Layer 4 of a small transformer language model trained on English Wikipedia (16 layers, counted from 0, width 64).
A neuron's activation on a vector x is GELU(weights . x + bias), where the dot is the dot product.
The model reads these tokens: "ing" " as" " st" "aff" " officer" " at" " the" " comm" "and" " of" " the" " Army" " Cor" "ps" " of" " R" "ome" "," " he" " was" " prom" "oted" " to" " l" "ie" "ut" "en" "ant" " col" "on" "el" " on"

The vector x that enters this layer's MLP at each token. A number n stands for (n - 500) times 0.008.
0 "ing": 638 700 631 501 467 495 642 637 441 551 432 105 587 434 651 688 505 658 289 579 407 384 596 575 538 584 637 341 323 555 572 603 388 643 553 480 564 455 339 524 535 709 324 332 610 323 527 488 357 561 410 474 567 779 418 557 520 445 593 290 337 475 480 215
1 " as": 641 775 528 410 546 594 598 500 422 448 334 49 692 341 563 666 632 626 398 594 577 401 520 559 401 595 567 402 489 539 640 491 461 619 557 562 604 550 432 393 587 640 419 281 699 337 622 466 329 406 461 472 565 631 562 571 613 484 510 294 465 326 323 226
2 " st": 643 602 458 425 760 486 648 458 452 476 428 162 728 505 422 731 626 534 472 609 516 377 552 674 463 555 623 606 486 592 615 363 442 721 336 404 462 518 449 492 509 653 297 291 644 372 552 357 490 444 344 297 621 714 531 569 591 454 633 353 340 292 449 300
3 "aff": 571 703 578 513 651 469 703 443 526 447 448 34 535 334 544 719 641 590 295 547 754 502 430 552 563 472 530 464 454 520 572 477 435 531 427 454 496 441 448 464 557 622 287 253 436 321 571 500 562 548 488 302 732 799 582 602 560 465 514 410 432 387 550 277
4 " officer": 705 672 476 391 667 551 777 451 472 452 330 159 603 384 575 712 653 464 382 622 598 542 674 616 426 362 498 436 476 395 547 533 453 635 465 574 577 490 451 346 520 645 304 194 551 338 543 546 443 508 515 325 695 670 644 525 550 468 609 311 319 421 448 312
5 " at": 687 648 541 422 694 621 577 546 437 420 409 49 621 397 535 749 775 706 391 644 537 375 607 504 549 499 464 463 459 551 642 500 277 557 446 523 524 599 497 538 506 605 431 236 633 381 521 470 389 467 410 453 473 681 564 515 563 440 546 397 425 346 373 206
6 " the": 557 649 429 541 603 559 618 634 567 497 389 150 638 537 512 762 745 625 433 518 701 299 598 617 477 441 572 413 484 648 507 467 299 659 430 606 557 469 409 562 497 595 351 263 601 263 650 483 440 393 373 350 486 569 521 487 654 538 545 422 380 402 405 160
7 " comm": 543 519 496 505 677 447 620 428 517 303 546 118 633 494 527 785 646 551 336 691 624 384 581 755 571 498 487 517 439 553 643 406 439 657 404 442 554 633 376 430 445 536 360 246 555 244 523 433 529 530 372 373 620 630 534 607 663 431 572 437 408 445 518 203
8 "and": 660 681 514 443 712 535 704 450 561 542 397 124 579 474 574 679 575 580 296 527 746 461 377 586 595 439 453 387 426 501 694 438 367 522 399 460 530 482 541 532 553 640 276 302 569 345 634 587 377 554 420 214 632 636 540 590 649 489 565 421 448 380 490 180
9 " of": 593 683 535 462 592 644 510 482 480 454 371 66 646 467 604 762 742 642 397 607 591 463 479 620 564 472 462 381 493 539 601 491 345 520 450 449 562 633 370 506 508 636 470 154 637 299 564 581 365 388 461 306 504 589 522 650 632 495 633 461 375 397 395 267
10 " the": 585 699 402 553 609 567 591 603 545 515 368 169 624 544 521 755 734 624 434 548 716 322 602 611 483 434 596 436 520 610 509 456 266 622 418 604 547 486 416 542 480 583 355 274 598 259 646 493 444 377 377 373 466 565 499 489 692 547 559 418 354 409 432 140
11 " Army": 646 649 496 428 686 516 625 457 577 429 315 184 707 467 544 696 688 723 389 571 740 427 635 647 387 322 502 429 368 417 544 491 356 541 520 494 606 531 491 328 480 592 403 252 550 395 691 463 467 453 392 320 651 750 531 560 614 422 547 383 287 408 541 293
12 " Cor": 718 545 554 382 774 435 680 458 504 453 463 247 677 395 617 709 690 602 288 577 762 336 506 659 343 351 518 435 512 429 607 453 379 575 501 524 614 538 400 307 553 561 427 310 443 290 577 291 578 484 439 470 597 704 437 675 661 484 527 370 312 434 512 321
13 "ps": 676 684 597 305 709 523 663 404 521 441 413 152 556 411 476 678 603 673 420 556 628 440 458 511 492 504 533 414 583 525 734 404 286 556 486 465 567 508 480 417 563 496 268 360 466 415 620 459 403 546 567 389 670 821 512 656 672 464 538 388 255 310 454 236
14 " of": 626 672 552 468 664 659 526 491 447 411 387 83 672 479 595 724 723 617 441 595 585 504 463 622 596 488 453 342 583 542 584 520 259 534 483 460 567 582 360 459 539 580 490 184 580 298 541 548 375 370 512 296 499 620 520 629 695 484 598 476 307 393 366 292
15 " R": 734 564 514 448 829 495 523 504 536 487 382 236 737 327 459 760 653 559 388 659 720 364 481 517 427 492 468 487 560 611 552 453 277 531 500 422 559 482 454 383 550 628 435 368 475 409 618 223 394 445 459 385 586 736 518 581 680 537 591 341 379 332 566 216
16 "ome": 631 651 589 370 649 513 635 401 586 414 392 148 625 510 564 606 641 603 497 405 714 496 457 600 584 500 499 301 519 575 597 484 305 504 501 590 619 437 418 391 617 480 285 268 522 297 663 568 477 496 436 244 599 751 482 565 797 463 635 452 365 358 426 259
17 ",": 585 742 613 451 736 603 542 543 454 437 297 158 686 525 471 657 737 468 407 687 725 473 543 478 412 482 607 386 541 542 490 504 296 545 493 375 595 528 372 531 587 545 460 312 579 372 667 410 422 452 573 343 576 622 500 606 697 487 568 289 274 333 344 254
18 " he": 703 677 620 542 781 591 659 391 510 438 417 264 645 551 449 651 601 429 360 572 629 244 593 576 449 430 528 519 545 504 591 480 281 526 539 459 508 392 440 498 603 505 317 227 578 280 677 330 450 541 438 399 673 634 513 562 661 537 690 348 397 324 530 193
19 " was": 611 713 592 518 722 695 527 432 606 386 462 112 585 593 409 643 634 436 426 596 567 398 563 510 622 474 431 391 599 482 576 450 312 549 581 436 634 499 364 412 556 584 397 173 577 312 659 444 408 534 432 484 656 560 480 585 650 552 705 330 397 366 495 161
20 " prom": 614 491 552 624 620 668 613 345 508 374 551 188 595 451 483 700 664 423 446 655 633 429 605 519 562 482 500 541 498 495 769 483 435 557 395 480 484 508 395 317 540 517 482 207 596 188 517 306 566 613 372 418 597 588 609 602 769 454 617 263 377 416 537 225
21 "oted": 639 717 493 480 643 636 667 373 596 431 543 132 446 467 506 656 597 588 383 660 663 577 617 536 682 495 449 379 466 525 604 404 401 560 335 446 459 606 445 366 572 650 351 170 632 348 541 482 396 541 429 434 604 567 621 510 780 372 620 400 300 346 468 240
22 " to": 612 729 583 600 610 598 590 415 538 444 386 22 584 455 502 645 685 591 325 601 674 395 630 604 596 477 450 418 577 552 610 404 316 395 405 473 528 595 518 508 654 523 456 235 594 261 480 544 400 533 571 438 491 549 512 668 571 481 658 386 437 362 374 213
23 " l": 610 493 551 528 763 559 539 356 513 430 339 110 718 460 431 745 599 470 478 684 649 312 612 461 467 496 556 595 547 693 704 451 373 533 359 481 465 596 440 465 531 562 393 307 581 340 362 339 497 597 408 398 546 635 581 580 680 525 689 391 381 317 495 240
24 "ie": 549 601 575 412 673 574 680 421 678 561 364 181 627 472 522 638 581 613 376 686 703 374 473 572 472 518 459 381 518 501 639 432 390 518 514 531 523 517 393 518 542 596 346 150 508 443 740 485 445 548 377 383 559 553 675 466 800 433 632 227 301 367 483 236
25 "ut": 610 603 508 475 767 587 525 385 517 536 391 113 579 460 663 656 683 617 374 651 686 451 450 414 486 344 631 338 478 577 621 393 348 588 292 582 516 560 330 427 601 716 268 286 467 340 508 436 482 601 527 442 581 623 593 552 810 498 568 359 384 421 405 346
26 "en": 672 659 523 440 647 523 619 384 635 555 330 226 561 472 626 659 527 572 411 693 583 505 468 494 460 467 471 324 543 560 659 317 308 667 378 553 554 573 372 511 619 647 310 195 531 332 613 498 424 559 555 287 529 627 493 518 807 504 713 321 357 297 479 291
27 "ant": 731 766 521 545 771 582 666 361 583 425 358 179 582 460 622 625 603 661 308 651 677 556 502 505 406 442 488 451 458 547 610 478 439 561 308 553 469 522 357 414 474 611 277 233 484 301 507 480 470 532 563 335 549 646 540 465 785 500 579 387 306 429 528 277
28 " col": 624 519 479 354 785 474 665 413 447 440 408 151 581 447 572 547 668 643 541 619 597 341 636 579 416 326 580 529 579 621 674 398 460 548 413 539 530 617 407 384 504 624 492 337 504 233 433 495 556 563 410 451 448 715 626 602 827 412 466 228 300 368 544 341
29 "on": 549 598 600 506 595 541 679 407 540 540 403 172 559 390 645 554 600 518 458 620 653 507 422 430 502 388 486 371 582 546 671 421 278 552 427 569 561 528 383 476 629 704 358 201 417 244 582 595 336 599 623 289 520 639 555 587 809 554 680 306 385 359 596 267
30 "el": 586 641 576 469 757 583 683 372 518 509 277 153 528 422 567 640 502 620 380 672 721 421 549 485 448 484 495 453 580 561 655 429 458 577 447 580 449 589 269 404 590 564 319 300 469 305 486 569 421 604 473 366 487 699 576 465 852 507 535 282 363 374 628 276
31 " on": 618 651 533 510 640 559 621 396 474 386 382 83 612 424 565 554 748 673 357 691 559 507 629 558 577 465 527 374 550 673 606 435 171 518 333 557 565 717 479 506 546 526 504 174 583 381 536 526 333 491 491 447 445 611 436 530 702 429 628 441 430 355 391 298

Each question shows the input weights of one neuron of the MLP. A number n stands for (n - 500) times 0.0011.

n135 (bias -0.037): 572 401 512 516 625 574 584 370 374 476 587 371 436 485 514 333 627 526 613 682 539 598 495 623 350 447 552 456 549 479 329 539 580 497 650 369 548 356 551 355 335 509 443 476 539 581 446 607 455 507 480 375 382 499 575 448 490 527 378 813 529 430 466 589
On which token does it fire most, and how strongly? 4 " officer", at about 0.23

n152 (bias -0.015): 643 455 751 588 470 522 566 476 369 605 536 529 394 628 429 536 454 504 470 334 575 495 465 490 500 616 544 517 519 564 402 362 407 514 467 473 457 617 514 476 452 453 590 461 542 498 494 626 505 493 543 528 431 515 517 502 457 493 362 568 375 415 547 439
On which two tokens does it fire most, strongest first? 22 " to", 13 "ps"

n18 (bias -0.013): 457 422 473 365 550 434 536 461 438 468 664 672 758 316 545 482 521 479 641 547 373 561 443 418 569 692 440 561 662 559 351 436 541 505 555 562 451 493 524 218 515 465 490 429 365 553 608 648 668 605 531 290 208 471 605 382 492 488 405 376 594 474 519 288
On which token does it fire most, and how strongly? 28 " col", at about 0.17

n10 (bias -0.020): 528 370 597 525 626 407 666 481 478 485 364 481 651 272 570 327 577 555 465 625 456 437 227 438 469 477 491 570 419 607 493 536 715 574 323 427 532 412 486 532 483 456 485 578 448 549 543 636 521 317 551 547 505 330 405 481 470 481 547 448 582 506 600 454
On which token does it fire most? 27 "ant"

n91 (bias -0.036): 572 490 608 565 482 375 561 575 429 525 500 625 659 390 404 497 622 500 479 271 488 576 530 632 679 390 421 368 428 599 483 427 487 536 474 570 569 510 468 706 320 465 490 555 600 535 372 474 476 438 489 383 540 449 555 332 692 553 398 505 579 347 419 679
On which three tokens does it fire most, strongest first? 6 " the", 16 "ome", 31 " on"

n185 (bias -0.031): 616 537 635 431 592 310 470 434 521 503 325 532 448 408 447 584 427 314 503 395 382 514 520 445 558 441 556 522 463 500 735 491 684 725 393 397 635 672 626 477 395 528 527 385 447 456 466 443 557 541 437 607 710 258 585 506 399 419 457 543 407 626 548 571
On which token does it fire most? 4 " officer"

n224 (bias -0.019): 370 604 596 595 508 493 378 722 665 580 458 456 407 635 331 700 423 469 673 635 469 350 300 523 548 492 390 693 421 327 394 514 431 438 710 332 538 457 397 473 566 307 652 362 607 639 562 655 395 482 321 513 435 508 419 719 265 561 496 447 445 622 516 577
On which token does it fire most? 19 " was"

n233 (bias -0.025): 535 547 699 473 600 403 600 673 405 426 373 496 489 352 682 384 673 306 679 575 379 392 608 421 806 564 458 725 464 464 552 475 549 707 421 514 422 575 341 564 578 468 571 585 362 419 541 305 405 484 569 478 483 315 513 400 441 426 533 481 614 596 466 614
On which token does it fire most? 20 " prom"

n145 (bias -0.015): 597 493 626 486 573 326 466 499 333 509 417 446 309 717 451 415 347 557 551 596 539 636 432 503 548 457 466 613 344 617 427 678 509 430 645 514 785 419 536 413 385 512 624 318 540 568 463 499 512 371 566 334 584 649 465 527 410 434 413 578 454 602 401 613
On which token does it fire most? 11 " Army"

n255 (bias -0.014): 352 268 585 524 631 688 564 566 398 741 385 459 413 513 411 395 470 499 634 487 376 607 529 638 438 375 467 541 307 653 393 282 511 529 466 561 424 562 627 402 192 569 537 503 471 541 427 563 555 334 502 423 441 534 558 739 670 540 336 649 404 516 599 679
On which token does it fire most? 28 " col"

n90 (bias -0.009): 394 584 596 387 432 536 351 634 559 440 451 546 487 365 613 515 644 438 463 326 687 342 552 634 493 572 283 472 560 471 477 466 436 562 620 591 540 495 445 490 390 533 605 584 502 628 590 509 534 454 382 532 551 363 410 411 558 468 370 614 450 517 561 556
On which token does it fire most, and how strongly? 6 " the", at about 0.18

n56 (bias -0.026): 630 681 584 300 464 500 268 348 467 471 413 614 509 438 666 511 600 492 582 213 496 578 624 555 506 443 446 497 411 499 512 581 476 577 558 452 367 604 516 468 523 346 359 595 539 523 603 585 613 549 441 550 553 586 409 492 505 319 592 588 662 539 568 498
On which three tokens does it fire most, strongest first? 16 "ome", 11 " Army", 13 "ps"

n137 (bias -0.026): 744 386 633 515 342 355 472 467 734 584 488 579 377 467 480 322 404 637 658 494 756 397 460 436 693 502 439 383 546 414 517 331 460 667 529 187 280 455 631 454 398 439 449 574 669 545 559 623 522 519 366 399 502 496 603 627 338 724 610 454 462 526 379 566
On which token does it fire most? 8 "and"

n163 (bias -0.017): 267 376 616 323 609 526 436 721 540 411 505 451 468 485 510 669 586 620 549 502 578 449 426 551 404 563 370 663 398 658 405 615 336 459 608 443 460 569 519 455 494 407 429 502 503 684 734 513 624 493 401 493 375 380 391 600 523 520 347 592 665 519 419 574
On which token does it fire most? 6 " the"

n121 (bias -0.047): 488 614 563 448 553 456 403 359 711 477 397 536 505 522 621 531 411 477 561 453 512 592 535 349 666 424 249 539 470 503 465 419 565 822 412 547 348 443 344 471 421 399 470 691 566 621 668 599 275 456 401 603 522 526 467 382 425 444 727 557 654 562 549 460
On which token does it fire most, and how strongly? 26 "en", at about 0.17

n67 (bias -0.030): 547 540 571 488 542 423 687 533 342 628 430 595 514 538 480 438 650 420 537 413 418 549 444 470 545 380 684 541 498 521 647 566 490 534 732 268 447 499 414 516 379 288 527 686 442 387 526 481 394 659 678 537 301 525 380 597 380 474 503 690 321 536 362 448
On which token does it fire most? 13 "ps"

n147 (bias -0.029): 406 737 701 349 505 719 460 488 378 505 327 428 316 629 463 485 541 290 593 450 381 432 625 562 535 422 433 619 426 534 489 539 498 477 555 539 341 567 470 327 577 416 530 417 408 544 748 511 790 328 634 541 599 441 268 436 421 564 293 452 677 614 533 518
On which token does it fire most? 19 " was"

n127 (bias -0.026): 598 545 550 631 423 503 370 483 611 210 624 462 398 401 515 622 504 230 497 628 610 392 568 521 875 687 403 529 636 552 395 467 461 424 487 557 599 470 440 557 380 561 588 494 353 414 447 721 543 538 451 356 371 434 580 609 369 456 459 612 603 429 185 597
On which token does it fire most? 22 " to"

n195 (bias -0.040): 577 272 546 477 506 322 535 755 748 370 413 413 413 457 532 445 520 343 493 640 553 619 397 499 585 375 570 583 331 582 473 481 721 544 710 513 547 458 550 520 423 345 536 512 578 604 614 707 515 449 406 551 553 302 494 650 469 423 504 504 357 469 564 395
On which two tokens does it fire most, strongest first? 7 " comm", 24 "ie"

n60 (bias -0.024): 510 557 533 541 533 482 497 628 328 530 420 491 348 472 400 505 271 608 636 627 626 467 612 548 431 352 702 386 435 633 403 401 674 485 476 724 504 543 508 505 298 383 551 354 623 298 698 379 600 386 571 658 474 393 435 460 549 452 323 639 685 628 456 674
On which token does it fire most, and how strongly? 10 " the", at about 0.12

n45 (bias -0.013): 355 330 673 475 479 460 455 410 560 527 569 592 579 511 511 534 500 263 430 438 512 540 493 498 584 692 546 323 558 550 508 502 492 625 464 564 403 578 583 463 484 457 588 654 612 319 431 776 597 608 388 420 313 656 596 339 605 399 418 483 576 581 407 364
On which two tokens does it fire most, strongest first? 16 "ome", 20 " prom"

n247 (bias -0.016): 339 717 396 446 628 445 583 478 421 519 645 644 611 549 420 553 433 534 529 332 619 473 526 550 602 306 463 522 257 400 491 453 522 326 517 444 419 562 495 570 639 422 492 659 532 339 583 434 449 552 721 545 558 404 522 597 533 360 383 421 584 380 456 545
On which token does it fire most, and how strongly? 8 "and", at about 0.15

n217 (bias -0.009): 593 381 455 589 404 444 493 273 430 415 645 607 448 478 420 453 407 548 359 420 591 654 557 620 554 517 469 515 411 503 437 607 576 580 452 402 339 467 533 468 513 543 733 442 482 575 760 598 505 431 464 468 471 664 562 552 515 525 528 199 509 532 393 562
On which two tokens does it fire most, strongest first? 20 " prom", 21 "oted"

n118 (bias -0.038): 724 315 495 371 511 394 553 485 316 443 529 413 560 585 474 341 515 330 825 565 420 524 581 740 478 414 604 573 434 630 324 572 498 582 672 504 561 464 571 375 270 264 676 574 570 591 403 400 311 512 527 532 595 561 311 440 471 676 448 593 383 462 417 376
On which token does it fire most? 2 " st"

n20 (bias -0.021): 624 364 560 380 491 494 550 511 380 400 523 607 546 387 525 495 465 304 609 370 566 521 509 654 571 450 626 487 399 516 499 421 306 621 541 432 532 532 347 444 429 484 740 577 623 371 645 247 463 565 630 619 522 466 611 536 308 359 540 428 455 602 451 658
On which token does it fire most? 12 " Cor"

n154 (bias -0.018): 532 438 615 442 397 578 494 725 464 436 423 582 605 512 403 444 451 453 452 518 541 544 423 586 679 468 450 550 433 586 642 337 527 545 502 650 476 449 554 481 451 334 448 408 390 521 487 552 415 585 349 445 608 375 507 537 549 420 500 633 500 554 515 342
On which three tokens does it fire most, strongest first? 8 "and", 7 " comm", 16 "ome"

n131 (bias -0.023): 509 551 396 640 640 428 435 557 578 555 576 445 487 429 422 463 462 531 503 493 406 406 515 414 602 478 585 495 398 290 474 561 521 515 507 491 342 436 708 507 518 513 490 505 655 543 436 377 517 404 459 616 658 484 502 540 516 612 586 481 468 476 550 535
On which two tokens does it fire most, strongest first? 18 " he", 2 " st"

n246 (bias -0.016): 560 371 476 661 516 476 488 398 400 574 501 549 457 502 667 613 604 282 598 239 469 402 425 557 345 495 450 686 496 507 391 246 524 452 506 293 486 522 672 624 320 542 646 592 504 495 418 527 455 604 512 543 517 618 502 523 628 405 570 389 444 488 328 579
On which three tokens does it fire most, strongest first? 28 " col", 2 " st", 23 " l"

n160 (bias -0.015): 475 406 436 428 493 376 519 598 329 501 517 628 661 379 514 381 673 467 610 530 389 481 475 549 467 402 513 336 485 541 605 526 524 507 416 446 662 353 434 484 463 444 479 604 476 528 715 482 559 478 497 680 645 591 573 445 544 479 619 595 564 540 645 489
On which token does it fire most, and how strongly? 12 " Cor", at about 0.14

n176 (bias -0.009): 525 391 636 416 626 343 649 670 248 629 451 626 423 419 581 472 445 635 595 449 488 602 446 465 441 538 703 444 345 590 339 486 520 435 481 518 458 688 420 372 537 346 589 636 484 530 468 472 464 419 689 288 646 657 565 354 482 553 318 589 446 407 482 463
On which token does it fire most? 13 "ps"

n34 (bias -0.023): 554 572 393 444 379 511 455 750 533 411 461 338 650 562 441 476 572 541 528 459 574 467 181 683 441 389 490 500 415 466 454 348 515 406 500 417 429 647 628 346 497 372 532 453 528 546 449 526 578 388 620 611 640 422 508 498 542 525 391 528 588 563 590 601
On which three tokens does it fire most, strongest first? 11 " Army", 12 " Cor", 9 " of"

n210 (bias -0.022): 596 240 374 549 572 538 433 529 649 583 621 438 355 583 434 374 717 455 669 339 451 336 536 470 305 395 473 324 485 536 280 569 475 674 573 366 579 444 417 676 292 419 490 644 658 605 652 627 549 617 487 477 455 514 384 631 531 599 537 437 441 473 407 535
On which two tokens does it fire most, strongest first? 6 " the", 10 " the"

n208 (bias -0.021): 393 544 403 393 574 553 343 690 335 368 507 430 557 585 570 526 380 425 543 599 355 457 379 444 614 416 455 343 475 359 504 512 601 546 579 479 546 372 431 632 558 402 409 549 525 647 541 518 441 577 485 498 533 428 587 597 568 609 609 654 373 357 583 555
On which token does it fire most? 19 " was"

n14 (bias -0.022): 470 517 408 553 498 502 467 447 730 627 476 491 345 357 424 507 571 737 503 541 588 528 355 561 399 427 436 553 513 478 565 341 465 550 624 509 305 486 396 545 366 593 365 549 620 555 466 500 642 443 650 495 533 463 506 474 469 512 471 375 553 418 491 681
On which token does it fire most? 26 "en"

n11 (bias -0.018): 448 378 534 594 501 546 507 467 640 752 487 347 691 207 616 357 480 404 679 407 517 512 504 484 374 443 544 719 416 421 576 637 530 561 507 325 477 563 415 616 474 339 595 663 684 471 488 589 408 329 615 499 587 428 551 440 520 766 349 611 335 291 444 508
On which token does it fire most, and how strongly? 1 " as", at about 0.14

n162 (bias -0.021): 510 484 477 627 480 521 645 450 596 715 490 553 403 552 416 415 640 346 479 487 464 525 602 393 688 350 441 566 539 478 503 304 683 558 491 500 279 658 483 455 410 648 412 412 301 389 533 693 553 604 624 432 369 479 587 629 436 356 492 503 482 548 615 494
On which two tokens does it fire most, strongest first? 29 "on", 21 "oted"

n29 (bias -0.032): 823 479 605 718 493 431 358 638 512 530 537 369 264 205 538 426 546 494 543 650 365 487 514 542 409 441 417 753 669 481 333 736 563 485 517 570 430 651 381 663 530 502 540 477 411 791 589 705 423 380 254 532 636 448 565 404 425 480 505 408 438 517 206 458
On which token does it fire most? 5 " at"

n96 (bias -0.032): 621 390 360 470 411 595 453 589 497 510 443 388 605 667 304 582 304 512 583 363 481 712 307 386 498 660 551 538 564 527 397 456 476 570 633 779 395 382 395 481 585 379 491 578 662 547 563 673 461 525 554 611 579 381 525 435 611 566 482 547 291 325 471 665
On which token does it fire most, and how strongly? 16 "ome", at about 0.054

n21 (bias -0.026): 387 481 663 494 453 606 558 747 239 468 485 597 596 454 531 653 654 458 520 527 226 509 460 740 366 377 518 397 431 537 647 456 466 427 408 454 706 521 549 507 468 423 711 642 488 519 375 472 457 273 553 466 618 535 358 376 483 541 519 627 494 444 656 306
On which token does it fire most? 14 " of"

n133 (bias -0.009): 577 401 411 431 516 374 397 483 429 516 449 499 388 432 485 550 504 445 434 450 621 304 415 667 629 406 408 556 351 716 463 580 498 436 423 643 661 423 602 605 463 375 487 495 396 523 567 573 562 440 566 376 567 393 509 468 532 384 490 463 814 564 685 488
On which token does it fire most? 8 "and"